Layer 3 of a small transformer language model trained on English Wikipedia (16 layers, counted from 0, width 96).
Take only the direct path to the model's output, skipping the later layers: a vector added to the residual stream pushes a token's score in proportion to its dot product with that token's output vector.

Output vectors of the tokens that the questions are about. A number n stands for (n - 500) times 0.0035.
" medal": 450 447 439 599 570 370 496 533 424 443 452 756 448 649 482 500 582 548 576 567 457 445 468 322 348 528 781 580 674 614 309 657 726 514 247 518 321 389 333 643 769 565 667 566 561 537 409 511 488 574 594 230 450 583 592 364 476 302 693 434 431 213 516 426 607 412 526 619 476 485 310 428 435 544 583 685 392 617 521 750 469 373 552 412 466 338 401 463 513 388 301 727 697 570 156 622
"ever": 539 497 350 423 659 574 413 547 487 447 629 582 387 487 529 594 388 571 466 467 434 509 623 802 687 430 487 454 493 621 634 502 442 424 531 386 317 345 575 667 716 487 681 628 447 714 737 471 621 531 358 504 470 269 352 549 483 514 500 335 438 424 455 533 360 473 490 452 350 555 250 640 441 349 594 368 608 576 618 585 348 480 715 477 472 296 738 632 483 526 259 404 484 557 426 376
"h": 460 531 465 511 374 498 422 524 440 597 499 399 618 556 538 564 495 515 410 509 412 499 392 594 311 678 712 507 523 381 445 187 527 553 489 479 480 561 544 616 318 440 462 600 548 631 639 555 632 558 413 597 241 407 447 660 400 677 487 632 466 487 498 589 600 480 735 564 403 435 513 458 476 692 366 466 421 368 521 566 508 528 454 456 631 505 509 525 528 499 348 603 379 496 426 344
"ime": 584 497 614 513 639 370 225 583 450 535 351 524 534 566 543 695 773 686 369 585 471 477 662 399 434 478 419 376 508 382 386 627 624 517 430 603 246 437 338 579 749 497 316 469 395 718 672 370 494 586 440 432 471 304 424 746 635 274 543 409 422 330 518 673 328 293 456 532 642 519 235 593 816 455 582 520 625 497 606 502 356 538 372 404 338 436 619 501 757 539 493 401 523 606 392 606
" player": 692 675 380 477 751 421 486 357 426 540 521 682 333 404 423 571 767 546 495 423 328 571 640 491 502 624 796 395 693 571 372 600 564 490 364 502 452 534 385 515 655 629 373 712 543 464 349 505 748 408 524 333 354 256 325 398 704 485 536 573 364 498 491 566 472 388 460 548 564 629 436 643 242 631 413 495 478 478 486 426 542 406 417 630 349 313 670 496 530 475 328 602 472 559 333 539
"fect": 387 470 428 559 576 336 444 757 423 491 602 610 455 674 588 753 579 487 276 255 394 487 607 671 305 751 650 480 518 495 632 79 343 183 407 666 302 453 672 571 398 539 731 722 438 775 629 463 635 682 442 393 499 345 358 339 608 451 581 674 299 326 485 668 504 426 558 626 370 666 418 597 339 471 526 378 650 446 546 571 367 422 554 618 370 535 738 480 496 473 248 471 470 491 321 559
"inals": 600 532 262 611 661 460 413 469 394 540 488 551 272 523 554 700 558 410 303 285 580 555 629 342 668 381 709 488 603 719 343 483 651 402 249 228 521 541 542 557 546 540 564 465 322 763 433 253 474 562 450 343 351 560 426 541 665 436 715 523 571 324 485 521 728 440 414 562 530 577 364 730 291 558 476 383 520 630 639 391 373 585 466 591 348 269 732 326 567 670 550 535 694 807 156 488
"ishop": 615 499 457 622 650 439 344 652 538 508 615 539 387 569 353 479 538 627 260 438 410 355 623 431 285 311 626 564 672 645 428 616 454 495 402 641 396 312 374 708 601 589 468 530 327 889 635 551 813 414 520 486 459 425 392 479 299 407 544 692 491 321 474 758 590 383 545 491 421 737 432 614 477 476 663 797 461 491 748 532 263 324 653 575 241 257 352 456 315 649 271 624 484 468 427 344
"ey": 374 484 450 490 526 530 344 493 600 490 379 532 257 576 392 573 589 552 414 534 467 429 435 480 854 412 656 515 590 592 398 594 407 515 547 398 301 537 588 589 616 522 423 511 557 473 513 469 780 589 549 567 444 305 509 675 553 274 493 593 494 572 489 561 447 319 520 550 473 364 442 581 476 614 519 259 481 386 615 462 337 338 567 469 228 403 556 726 644 681 457 602 523 465 669 407
"itor": 568 481 618 402 680 479 461 466 541 509 466 667 444 491 510 542 669 588 362 290 522 377 617 522 594 468 583 529 679 658 274 512 684 423 605 628 326 579 419 499 530 514 327 499 491 681 420 679 754 402 579 485 503 523 526 450 702 215 659 609 396 488 484 569 225 308 522 496 172 529 382 530 223 643 592 534 509 578 685 587 282 418 523 434 184 651 416 354 413 545 602 753 528 569 304 290
"ID": 356 578 272 307 577 409 471 745 468 668 598 822 490 498 482 604 662 231 334 528 338 443 634 322 550 232 631 660 516 480 369 546 471 278 343 456 178 534 720 787 469 719 549 711 366 577 486 509 562 390 582 524 396 381 422 542 579 680 581 568 600 444 497 564 232 519 501 642 300 609 314 798 548 398 520 469 273 454 629 795 494 383 592 490 317 503 520 548 466 480 446 316 443 791 510 412
"ent": 574 497 374 520 491 448 515 497 596 463 497 406 473 446 393 618 596 526 309 457 520 532 570 417 586 655 438 405 429 547 691 535 587 433 354 545 413 315 650 497 527 597 547 436 582 738 507 615 511 412 552 569 388 365 574 675 561 464 609 460 366 517 474 517 249 387 647 458 168 594 618 562 614 609 602 356 522 626 537 354 351 391 417 289 605 396 444 586 555 638 518 504 443 741 348 494
"s": 610 384 402 471 439 359 441 619 474 638 542 476 560 447 636 625 590 617 467 425 523 569 353 545 462 423 813 589 377 561 669 474 464 419 459 233 445 591 545 506 501 441 588 327 391 359 624 426 369 382 236 520 468 408 564 551 377 449 506 459 584 516 494 442 630 426 476 430 580 628 454 536 397 572 453 628 626 426 485 382 501 290 227 490 805 502 563 356 452 532 599 855 662 466 770 578
"aced": 688 348 448 612 550 405 345 692 588 493 391 508 369 382 609 686 506 370 329 326 486 547 462 318 531 372 512 672 755 572 388 482 671 338 419 567 570 550 667 705 494 634 386 435 181 668 589 592 459 593 423 467 297 636 520 542 533 415 785 526 498 392 466 502 530 346 399 516 614 574 500 670 522 652 588 501 417 647 379 500 222 545 648 487 507 333 716 441 368 612 253 635 437 404 356 418
" she": 638 478 391 638 697 535 333 587 521 446 458 351 260 450 535 456 457 518 577 567 257 482 590 599 457 573 442 409 412 528 396 609 530 562 476 420 430 384 566 560 581 748 615 637 578 519 333 470 521 531 408 361 502 318 453 499 508 481 491 634 583 551 496 474 580 612 368 468 806 531 373 507 510 396 490 626 640 478 552 665 474 428 518 681 455 456 580 423 427 327 355 539 514 600 416 338
"anguage": 623 649 304 513 550 249 339 675 180 618 593 591 356 742 539 591 707 583 403 425 469 514 502 628 352 217 402 632 476 453 379 586 594 381 631 666 181 461 572 592 452 572 475 618 558 680 435 191 580 784 530 432 427 246 326 600 646 499 765 668 516 289 482 839 258 429 430 482 394 727 353 643 516 459 662 704 654 395 613 381 287 499 579 568 490 465 490 544 529 510 244 600 410 438 298 421
"ctor": 735 677 602 667 510 402 254 549 296 571 596 758 505 466 715 456 472 573 309 482 400 383 602 655 313 593 783 324 575 471 529 496 420 426 582 665 166 343 354 625 651 372 244 573 595 734 633 692 656 644 655 278 415 277 285 483 505 487 635 544 261 541 498 569 481 227 439 665 388 258 349 603 588 551 673 963 332 421 580 627 207 439 452 410 268 463 431 240 363 655 452 629 470 687 540 622
"stitution": 516 421 435 707 465 504 333 631 284 633 489 557 368 548 477 569 735 695 437 365 483 496 460 577 572 334 837 412 675 531 466 279 417 423 448 364 379 310 394 534 577 760 286 625 343 709 454 446 664 650 591 485 556 508 261 229 664 477 655 621 443 504 518 471 357 445 483 609 278 488 110 467 422 286 703 755 675 421 777 639 274 488 471 577 315 476 474 521 413 670 526 665 425 647 571 515
"ost": 523 494 331 356 504 637 354 521 529 510 463 711 420 442 578 523 653 310 338 449 468 442 444 497 611 628 478 603 482 525 480 562 542 321 517 467 351 404 513 640 549 398 756 634 520 615 497 467 799 610 680 453 529 477 503 494 537 469 608 425 523 484 489 640 438 376 421 554 221 707 531 463 660 491 500 474 287 494 394 394 317 522 480 607 382 448 600 411 446 508 362 713 691 457 463 416
" suff": 623 457 489 425 608 615 355 593 507 539 555 529 503 608 573 479 567 325 449 492 490 520 436 407 456 520 542 419 473 508 453 439 427 545 432 443 427 488 577 547 703 673 554 586 485 606 540 449 487 461 427 318 510 588 412 476 607 629 611 521 473 438 497 453 271 505 523 474 546 660 322 689 449 636 480 490 530 553 394 599 458 369 516 662 451 417 462 450 392 416 384 475 463 615 544 460
"era": 524 634 460 566 398 325 402 444 438 593 555 496 456 577 437 583 603 426 289 430 337 601 567 681 707 342 640 282 685 775 330 441 654 604 387 406 492 303 469 706 359 389 404 782 434 681 515 381 495 588 468 546 379 323 494 513 393 348 753 620 415 649 490 473 531 389 475 465 586 715 439 502 483 361 467 641 494 441 524 622 434 608 494 401 540 88 736 465 714 553 327 543 536 624 453 414
" African": 597 350 491 512 465 412 487 571 380 479 607 557 416 640 560 569 651 451 417 429 460 480 415 496 717 356 621 605 597 324 487 576 518 385 421 668 618 473 559 497 560 509 310 757 381 522 552 463 611 487 534 339 511 316 339 529 422 476 565 433 350 298 482 725 385 438 466 500 576 528 366 485 508 507 554 610 519 496 727 554 419 571 451 527 659 347 658 573 436 567 503 451 356 568 441 470
"ops": 503 535 315 730 534 547 243 499 348 434 477 434 629 581 380 497 495 362 665 473 661 483 418 510 380 518 452 500 476 571 203 397 602 560 538 489 494 216 370 774 551 616 440 592 384 677 527 513 602 646 509 485 517 443 648 546 564 594 638 635 532 400 518 543 534 275 364 531 514 581 332 620 454 424 704 660 729 389 604 433 324 241 523 538 458 401 733 199 589 371 409 555 494 692 550 362
"stant": 674 225 359 579 469 602 365 451 285 422 502 795 392 636 419 780 679 679 245 488 391 378 398 506 589 377 535 590 490 607 732 379 368 465 390 702 465 405 391 748 535 538 409 367 563 700 561 359 527 595 433 449 380 358 513 443 659 317 661 730 560 438 510 535 451 269 623 506 358 805 314 511 160 537 584 531 545 403 287 752 227 465 562 642 416 451 689 562 311 585 442 753 308 663 603 595
"ances": 586 389 243 498 593 407 192 667 342 580 551 437 345 618 427 563 587 566 309 388 285 601 575 558 703 429 638 400 465 761 477 413 617 366 503 572 608 625 430 556 623 556 467 264 544 630 211 539 319 554 357 484 371 424 438 640 536 578 747 596 334 466 475 526 700 527 312 482 242 560 147 889 567 558 546 786 481 678 552 514 317 506 487 551 454 527 776 420 697 446 520 452 528 601 363 263
"que": 574 496 489 560 687 348 345 495 473 518 523 405 492 483 412 671 475 630 314 568 586 503 503 687 691 465 490 480 678 687 507 439 447 668 483 573 254 373 503 664 518 637 524 590 425 889 341 686 452 555 553 434 391 418 506 345 433 631 561 694 25 609 503 499 359 577 415 411 607 605 503 403 476 510 559 451 563 299 639 612 401 521 416 285 290 228 666 645 566 538 246 436 456 589 324 546
"ives": 654 450 211 515 603 385 333 401 506 593 675 314 419 638 421 628 504 608 429 472 530 542 552 405 225 583 505 503 480 613 334 544 684 512 493 524 374 588 478 466 604 661 451 497 339 586 624 393 508 850 371 415 332 466 580 464 531 549 733 723 665 467 492 508 398 378 345 598 387 304 306 716 589 434 537 537 369 539 829 459 263 255 457 549 390 514 548 652 488 421 619 663 546 440 561 401
",": 515 587 642 454 469 489 574 466 605 415 324 437 421 525 507 586 409 743 507 333 570 451 378 534 469 571 533 464 612 641 418 495 362 575 545 578 472 445 436 481 378 494 402 458 652 416 702 576 309 377 428 494 548 557 425 435 414 535 494 551 624 460 511 499 568 549 360 487 566 443 479 504 547 558 423 472 675 403 396 459 634 549 541 481 595 533 413 483 516 511 457 424 500 535 676 489
"ize": 332 593 492 446 533 342 286 499 539 526 443 602 377 448 522 479 524 696 240 606 338 307 593 443 712 511 660 448 441 634 289 294 600 396 423 577 451 626 785 628 576 683 449 630 260 693 424 409 632 842 388 459 416 331 454 275 441 469 651 792 535 382 529 527 584 225 520 463 511 693 375 753 508 289 700 391 567 515 468 330 430 422 632 427 441 568 621 733 517 630 409 567 403 316 443 622

Each question shows what one neuron of this layer's MLP adds at an activation of 1. A number n stands for (n - 500) times 0.00064.

n27: 694 536 426 460 603 489 637 517 504 402 370 523 306 484 482 404 495 408 558 540 570 574 663 552 494 455 369 440 630 432 601 508 304 544 339 528 542 256 471 643 409 394 462 526 349 535 589 511 533 469 417 348 568 517 351 574 336 573 398 489 561 562 621 415 526 716 496 386 433 672 477 568 673 562 537 682 393 628 564 586 518 745 537 427 500 321 416 530 444 473 559 554 393 376 516 569
Which of these tokens does it push up most? "ishop"

n251: 441 524 488 605 437 258 574 559 468 782 620 522 442 537 568 505 534 444 428 430 447 515 638 431 498 517 351 380 435 496 443 381 589 625 561 470 566 565 520 478 594 695 560 498 564 467 502 652 449 414 484 408 363 568 640 422 343 357 465 445 252 695 590 305 591 539 567 505 465 531 605 564 561 549 331 452 462 632 653 482 545 483 498 685 518 467 463 499 464 402 575 417 538 473 424 475
Which of these tokens does it push up most? "ances"

n162: 387 490 421 614 447 314 562 421 437 491 562 406 468 656 563 668 568 498 415 417 660 514 510 633 406 532 498 400 422 560 541 562 684 510 263 418 391 538 585 484 533 554 650 441 590 546 536 495 427 618 530 745 448 443 592 476 545 507 475 311 434 539 507 542 471 453 445 628 380 599 503 418 521 508 337 368 597 492 573 494 460 652 536 378 547 564 341 451 441 415 485 402 476 490 511 443
Which two tokens does it push up most, strongest first? "ent", "fect"

n139: 754 568 414 575 453 601 448 587 483 517 510 267 422 490 465 423 373 571 602 497 506 443 514 486 365 398 536 422 436 352 645 593 686 477 591 309 555 463 368 600 423 437 364 566 511 612 406 608 724 538 491 518 581 375 584 553 426 465 405 481 439 550 563 558 529 498 421 487 594 426 359 277 524 446 466 592 838 413 532 468 513 333 570 380 624 364 589 439 602 473 663 590 499 620 528 418
Pushed down most: "ID"

n224: 484 447 581 500 610 501 573 503 566 494 549 469 514 632 532 469 555 562 504 565 599 385 371 494 451 408 464 405 507 492 509 457 376 584 504 479 376 558 376 418 449 680 494 521 449 583 461 565 545 596 463 460 592 504 397 440 504 538 521 412 583 417 512 623 402 547 522 505 479 626 429 441 573 530 539 469 495 578 354 521 617 369 464 534 528 576 335 254 454 468 466 537 573 563 671 282
Which of these tokens does it push up most? " suff"

n154: 498 538 637 505 495 622 475 564 506 413 444 497 437 578 477 588 632 406 546 401 448 574 453 542 396 457 446 535 410 496 369 528 491 473 414 446 435 416 445 460 478 690 392 477 449 629 610 534 552 457 529 622 606 504 400 415 419 483 673 401 523 677 444 508 436 485 506 610 452 503 501 475 481 560 353 416 414 552 446 619 481 603 481 587 411 610 664 411 455 602 413 362 739 462 568 578
Pushed down most: "ize"

n195: 484 543 511 418 524 438 519 664 548 592 587 532 418 321 513 624 555 468 410 507 360 559 587 395 478 433 491 531 474 559 296 463 468 675 376 568 381 606 578 523 475 503 523 652 462 519 494 542 549 421 555 669 422 415 472 470 462 702 488 378 404 510 584 466 507 437 459 449 569 494 510 458 477 675 409 435 559 593 504 451 412 566 541 555 374 574 547 554 485 424 463 491 444 395 532 522
Which of these tokens does it push up most? "ID"

n253: 401 510 352 563 589 589 470 527 445 426 592 366 609 583 575 551 455 505 495 456 477 686 430 541 622 496 418 428 494 548 330 578 517 564 493 422 492 370 352 522 595 463 337 455 529 529 498 468 614 437 530 569 568 354 538 383 496 452 489 549 507 557 561 537 397 454 561 486 460 451 506 343 400 582 457 415 660 651 437 511 542 475 586 491 420 585 538 478 582 628 511 596 382 543 369 456
Which two tokens does it push up most, strongest first? "itor", "ops"

n191: 647 374 595 491 538 453 524 497 592 455 486 576 486 593 542 454 339 495 500 243 466 442 422 578 495 448 654 555 507 515 564 522 629 455 453 462 539 438 401 574 497 406 666 428 525 389 369 399 497 401 568 537 514 533 499 610 633 481 397 465 628 519 498 527 474 603 471 421 356 481 419 494 510 520 500 539 477 338 493 713 501 483 458 537 691 518 507 490 570 534 468 402 631 531 451 701
Pushed down most: "ize"

n131: 438 538 490 591 409 593 581 475 655 589 604 674 454 634 567 553 509 525 545 236 622 455 538 497 375 568 582 638 352 571 502 638 564 557 429 410 489 419 430 464 385 556 459 466 371 560 685 389 504 615 454 450 426 512 405 360 448 479 567 434 429 333 462 454 529 378 378 609 475 440 469 512 434 515 551 423 552 479 718 549 373 570 514 492 583 419 513 563 462 485 509 462 557 466 404 627
Which of these tokens does it push up most? "inals"

n247: 481 322 533 394 524 460 522 376 549 509 598 618 566 557 552 578 718 783 431 410 539 553 380 493 550 504 387 468 440 520 350 553 361 547 479 450 342 466 651 567 608 474 567 451 636 333 654 505 304 542 515 567 411 588 528 463 544 487 538 452 534 477 592 474 605 505 529 425 459 601 439 478 490 537 372 613 559 506 479 559 485 652 472 608 558 282 335 447 376 465 750 362 375 332 412 625
Pushed down most: "ops"

n132: 496 572 567 491 476 564 492 357 498 731 395 499 657 529 509 361 563 478 446 394 609 485 475 672 511 452 581 463 386 322 486 483 610 512 448 505 499 455 359 620 576 538 399 518 632 576 490 550 486 411 299 566 505 432 451 547 424 606 594 715 387 361 474 231 578 507 499 611 515 567 581 264 506 582 578 687 344 693 371 268 400 560 396 499 426 673 499 579 557 660 507 533 429 379 374 606
Which of these tokens does it push up most? "ctor"

n17: 418 400 585 518 353 574 474 525 364 441 618 571 544 577 487 447 409 405 350 430 186 632 429 517 635 524 484 674 626 335 639 573 598 579 517 659 698 522 563 614 471 507 526 683 547 407 703 537 492 489 564 346 557 423 513 547 499 301 524 265 547 238 502 541 499 360 569 618 521 482 373 336 424 414 477 417 502 424 582 541 436 615 690 321 533 547 506 631 490 546 578 380 545 566 301 507
Which of these tokens does it push up most? " African"

n200: 534 539 441 583 606 615 325 650 438 526 537 500 523 711 422 651 547 476 342 690 567 629 417 327 528 539 560 385 181 458 546 597 666 669 396 577 520 440 622 425 628 630 389 476 407 395 419 495 385 653 510 579 713 355 600 547 549 574 410 496 248 409 558 469 355 622 461 510 430 585 421 644 491 399 429 374 302 579 244 535 690 367 374 627 526 491 486 369 389 449 677 433 545 474 492 612
Which of these tokens does it push up most? " suff"

n210: 507 485 496 603 399 280 575 471 508 531 596 489 376 607 447 384 539 536 446 451 524 472 479 503 468 384 639 460 406 623 345 397 501 513 516 518 437 536 454 421 524 625 486 469 522 546 672 445 456 499 462 558 465 521 648 466 367 409 451 561 459 634 709 451 524 623 482 443 600 579 451 566 454 367 374 509 511 443 528 630 605 469 526 517 600 530 457 535 474 531 534 592 424 425 530 424
Pushed down most: "ost"

n53: 436 466 477 427 416 304 565 483 510 579 473 436 449 445 538 686 511 494 451 600 616 581 381 432 532 504 551 452 415 403 502 431 417 464 374 510 549 457 683 550 408 602 430 416 494 487 605 389 498 529 550 558 577 336 671 427 415 473 521 471 599 634 499 664 566 638 487 550 457 514 404 368 439 617 488 537 616 683 590 391 608 670 452 488 485 317 540 428 405 590 530 571 547 488 431 469
Pushed down most: "ctor"

n190: 665 552 532 508 458 388 559 376 582 282 659 562 383 624 587 431 497 562 556 444 561 549 368 574 440 576 319 443 273 580 475 463 551 435 373 594 551 522 410 473 499 528 365 511 457 438 448 443 475 408 424 422 531 564 570 326 516 644 507 450 529 556 528 553 599 527 533 502 444 496 427 538 554 494 429 544 589 498 573 665 410 461 524 355 603 542 399 525 532 456 447 460 442 568 686 628
Which two tokens does it push up most, strongest first? ",", "ives"

n128: 508 582 569 698 417 399 420 527 422 433 496 446 664 436 535 545 585 545 337 513 596 543 278 495 373 377 614 573 493 582 531 414 725 420 422 539 402 500 578 394 464 513 630 483 549 487 531 440 704 550 624 512 648 692 538 544 471 556 499 282 645 379 475 369 548 392 587 413 372 352 692 589 525 472 516 587 294 433 419 506 446 420 607 540 430 411 578 462 565 507 422 401 394 491 493 472
Pushed down most: " she"

n113: 717 594 461 515 486 509 520 355 511 514 375 501 444 663 651 585 417 482 307 576 563 583 451 458 536 615 456 464 353 771 434 559 403 365 575 541 398 460 478 541 511 435 666 700 493 501 493 512 424 446 408 400 426 645 290 497 517 341 585 497 501 468 483 606 588 522 404 535 463 367 596 601 629 501 514 553 453 535 540 543 607 600 530 451 592 604 476 758 299 418 410 520 381 269 450 518
Pushed down most: "ops"

n109: 457 623 327 410 550 690 555 459 474 545 614 435 541 521 525 368 555 534 577 414 528 431 605 671 597 523 311 551 493 535 545 652 497 633 584 443 352 343 616 456 607 579 461 492 418 359 517 435 469 451 451 642 418 422 397 429 630 367 467 704 433 504 529 399 305 663 509 522 492 505 398 523 450 405 540 404 586 575 415 411 387 638 610 571 623 497 480 470 348 462 549 427 522 566 523 508
Which of these tokens does it push up most? "ever"

n86: 601 521 526 609 487 602 372 582 460 293 553 473 465 347 570 511 435 511 573 569 489 541 471 533 436 432 598 651 420 518 565 536 446 459 547 610 492 603 376 610 415 329 642 573 622 562 458 336 450 561 426 442 531 610 516 594 655 498 466 523 560 352 458 560 431 433 481 404 511 358 422 375 600 633 731 458 500 504 266 630 355 481 574 516 548 452 582 643 398 567 311 551 406 458 446 524
Which of these tokens does it push up most? "stant"

n87: 623 478 483 525 686 484 427 431 651 507 462 541 516 481 554 570 576 403 540 318 496 412 461 500 605 511 723 423 410 505 576 525 414 468 427 500 511 488 500 434 559 455 348 615 484 594 405 514 478 458 552 507 528 484 525 365 443 513 678 452 640 579 400 636 436 522 451 430 598 491 497 430 658 456 598 459 611 379 590 348 449 417 470 460 385 423 281 430 614 418 516 692 666 432 465 522
Pushed down most: "h"

n77: 348 641 552 299 450 320 497 469 440 575 420 599 639 605 364 612 406 601 487 457 552 528 517 525 523 598 445 339 515 487 573 650 407 580 480 515 709 338 446 467 577 307 416 414 559 425 588 595 398 403 470 487 514 487 473 584 470 625 540 559 500 601 568 486 526 535 465 594 546 526 562 406 495 372 387 527 472 533 450 429 393 670 582 464 414 468 409 514 591 490 589 398 451 544 547 535
Which two tokens does it push up most, strongest first? ",", "era"

n125: 564 498 533 485 617 618 397 525 613 519 606 359 529 472 589 583 474 525 455 450 590 409 549 611 361 494 491 577 529 523 572 571 527 431 447 471 481 536 589 494 427 392 506 609 479 617 413 374 543 443 661 512 409 426 482 495 446 508 395 455 523 412 429 474 499 526 532 456 523 630 492 597 555 541 521 475 544 513 676 430 277 577 527 454 449 418 252 499 606 586 461 551 424 523 511 249
Which of these tokens does it push up most? "ishop"

n186: 423 507 735 455 303 395 233 492 496 474 469 430 542 471 615 485 626 474 568 337 752 491 359 432 597 583 492 437 558 475 659 477 481 350 456 445 436 470 512 540 518 471 367 471 382 490 428 400 500 420 447 465 626 533 546 341 619 585 438 479 465 643 612 599 490 698 596 494 362 561 735 455 423 659 645 560 461 648 449 351 651 500 308 562 383 453 434 402 437 502 697 567 522 599 360 580
Pushed down most: "ever"

n168: 617 450 387 602 412 514 352 468 568 396 720 472 444 480 668 605 592 403 506 380 481 410 605 574 490 409 576 569 202 532 356 333 447 675 498 433 383 369 373 513 489 500 485 311 424 591 675 560 535 450 522 618 584 669 520 586 489 348 643 454 547 595 382 474 650 575 446 612 499 575 490 639 358 586 538 384 636 634 534 602 336 617 579 399 376 460 575 540 566 516 510 356 466 377 433 324
Pushed down most: " player"

n196: 517 355 327 374 488 450 613 589 501 542 382 360 463 572 496 597 615 581 437 499 489 476 660 432 553 610 411 663 649 535 412 471 519 596 656 567 380 586 474 521 496 634 499 535 540 390 625 457 316 438 667 460 451 466 483 471 574 637 486 458 534 591 566 445 369 455 483 485 541 303 531 516 619 417 386 469 396 471 590 501 291 481 367 513 550 592 577 573 448 462 502 497 355 365 611 590
Which of these tokens does it push up most? "ives"

n61: 573 583 546 459 367 554 504 247 411 485 579 504 439 403 463 369 404 612 585 663 496 614 500 624 361 440 418 673 464 545 538 477 453 555 376 679 598 439 511 387 626 495 595 491 582 460 500 594 422 550 347 532 602 483 607 472 476 519 397 444 547 455 459 465 464 483 577 440 579 520 516 450 564 498 427 608 387 548 404 559 496 479 552 470 423 636 547 512 499 519 345 469 492 386 474 590
Pushed down most: "inals"

n105: 585 614 574 498 541 525 374 510 571 415 506 641 562 497 437 513 551 438 629 462 517 370 534 537 728 231 427 589 779 332 345 427 364 580 285 450 420 525 536 370 516 360 438 546 536 489 452 580 556 308 646 505 527 490 472 413 532 371 370 656 626 501 514 414 575 519 608 317 458 480 615 433 604 536 615 488 609 607 755 566 446 534 323 641 506 434 518 481 639 395 449 258 600 399 647 392
Which of these tokens does it push up most? "ey"

n215: 356 499 569 553 571 500 540 466 576 605 580 388 605 335 479 419 518 480 411 313 463 440 602 361 571 614 389 610 512 422 649 445 434 511 579 397 405 609 652 613 411 514 411 491 538 414 656 559 534 671 435 492 510 600 483 467 543 349 419 617 336 521 443 450 382 504 524 566 499 373 434 428 670 522 515 505 685 557 673 577 448 431 399 505 545 483 316 398 353 475 608 692 561 581 402 556
Pushed down most: "ances"

n137: 548 470 545 267 642 655 444 494 386 510 378 676 461 586 372 520 544 466 396 551 553 467 494 424 533 506 469 527 542 513 469 539 477 269 426 434 418 412 549 461 515 543 564 449 598 376 323 550 331 419 540 577 582 470 359 545 753 515 575 579 448 585 452 509 227 612 324 350 599 490 553 590 498 439 504 468 376 544 550 634 464 648 499 593 489 501 444 497 602 418 635 488 676 474 499 602
Which of these tokens does it push up most? "ID"

n152: 457 464 610 519 456 620 402 463 535 578 280 440 594 432 500 585 578 418 676 625 513 414 515 540 579 514 357 327 421 502 722 513 460 279 507 530 575 566 462 463 639 457 449 506 556 587 460 517 379 573 496 415 406 485 557 511 693 418 321 364 592 378 533 525 445 424 499 622 531 557 498 514 441 437 537 529 541 576 492 402 568 540 417 390 515 442 590 575 574 526 591 437 475 447 571 575
Which of these tokens does it push up most? "ime"

n169: 595 409 573 425 437 552 407 467 528 525 431 433 310 493 534 458 541 530 671 598 586 564 572 540 573 556 455 505 745 580 483 336 578 425 569 296 517 677 331 443 328 419 472 475 487 537 507 578 487 431 529 596 305 463 432 378 503 439 589 564 493 537 619 422 443 493 549 567 609 540 381 694 556 483 629 404 565 436 407 477 325 487 492 624 610 455 599 399 457 467 461 557 435 631 531 576
Which of these tokens does it push up most? "aced"

n33: 467 463 507 494 544 537 450 383 551 641 449 537 584 479 348 514 617 669 466 413 594 438 416 504 663 485 466 558 582 514 566 333 531 633 445 388 463 595 588 572 574 519 305 401 616 588 606 531 626 612 566 393 537 445 567 532 583 405 489 439 566 359 334 513 510 418 427 497 563 480 556 418 422 413 461 493 475 475 528 504 470 499 470 375 448 415 479 516 421 423 563 493 466 474 504 721
Which of these tokens does it push up most? "stant"

n62: 461 471 586 303 519 532 406 493 655 513 441 417 571 626 573 521 441 469 496 546 548 602 600 343 452 630 463 445 560 487 641 479 450 609 466 508 624 416 482 436 532 429 489 495 476 490 404 696 544 654 497 352 392 430 508 465 480 403 512 309 400 377 634 379 490 661 504 616 567 572 446 567 517 521 556 668 301 670 363 556 404 495 626 456 507 695 426 395 376 529 442 529 563 464 526 507
Pushed down most: "anguage"

n85: 447 496 540 493 648 522 499 453 537 508 635 306 430 732 526 281 470 630 354 521 535 378 351 555 469 519 440 536 414 296 555 278 727 593 508 568 447 295 592 438 543 572 687 514 624 369 524 473 513 470 490 539 574 522 432 444 431 581 482 365 477 549 484 411 602 486 486 526 621 583 475 501 501 498 454 503 499 627 492 555 568 376 556 490 411 555 446 490 451 474 548 552 547 557 636 530
Which two tokens does it push up most, strongest first? " she", " suff"

n219: 516 601 509 648 362 448 468 502 486 306 604 582 462 596 576 499 331 489 355 559 548 477 536 571 628 532 487 644 375 613 472 511 458 520 338 493 549 531 433 412 629 537 512 469 598 407 626 489 491 342 632 567 542 480 587 649 523 323 271 463 517 489 573 607 609 305 419 551 397 383 590 439 542 393 564 624 430 572 390 639 506 626 487 452 448 441 445 554 355 420 634 564 353 464 557 456
Which of these tokens does it push up most? "ctor"

n23: 503 551 478 543 560 644 472 530 316 422 578 293 389 423 368 641 429 476 811 570 355 636 446 499 498 448 598 490 456 359 477 354 520 332 468 599 499 465 519 582 547 624 641 380 510 691 486 480 618 450 654 451 457 585 454 514 577 481 468 458 465 572 549 570 537 581 439 627 400 564 518 353 411 525 674 447 629 416 454 321 386 514 550 357 818 499 461 471 492 588 415 470 573 635 491 468
Pushed down most: "ives"

n10: 507 582 501 399 545 321 495 524 440 626 682 377 606 404 653 543 486 438 452 633 726 531 443 511 601 496 473 358 562 535 470 636 484 459 501 527 595 541 442 559 462 609 395 270 521 393 455 356 476 440 503 339 530 422 424 499 466 396 537 451 556 453 594 545 433 357 601 496 528 376 678 436 344 389 719 614 447 647 421 595 727 644 579 566 443 487 456 500 545 440 548 523 399 464 601 414
Which of these tokens does it push up most? " African"

n202: 474 452 520 659 582 658 304 442 580 531 346 457 535 413 126 544 538 585 605 648 490 465 498 484 495 604 667 497 672 458 480 406 249 735 581 377 667 621 527 590 585 539 570 466 446 509 577 298 547 595 503 727 427 595 499 222 490 534 409 612 552 613 523 488 501 418 356 642 380 484 412 574 553 450 436 477 507 493 473 447 538 443 627 394 296 475 529 433 447 504 424 500 469 575 398 510
Which of these tokens does it push up most? "stitution"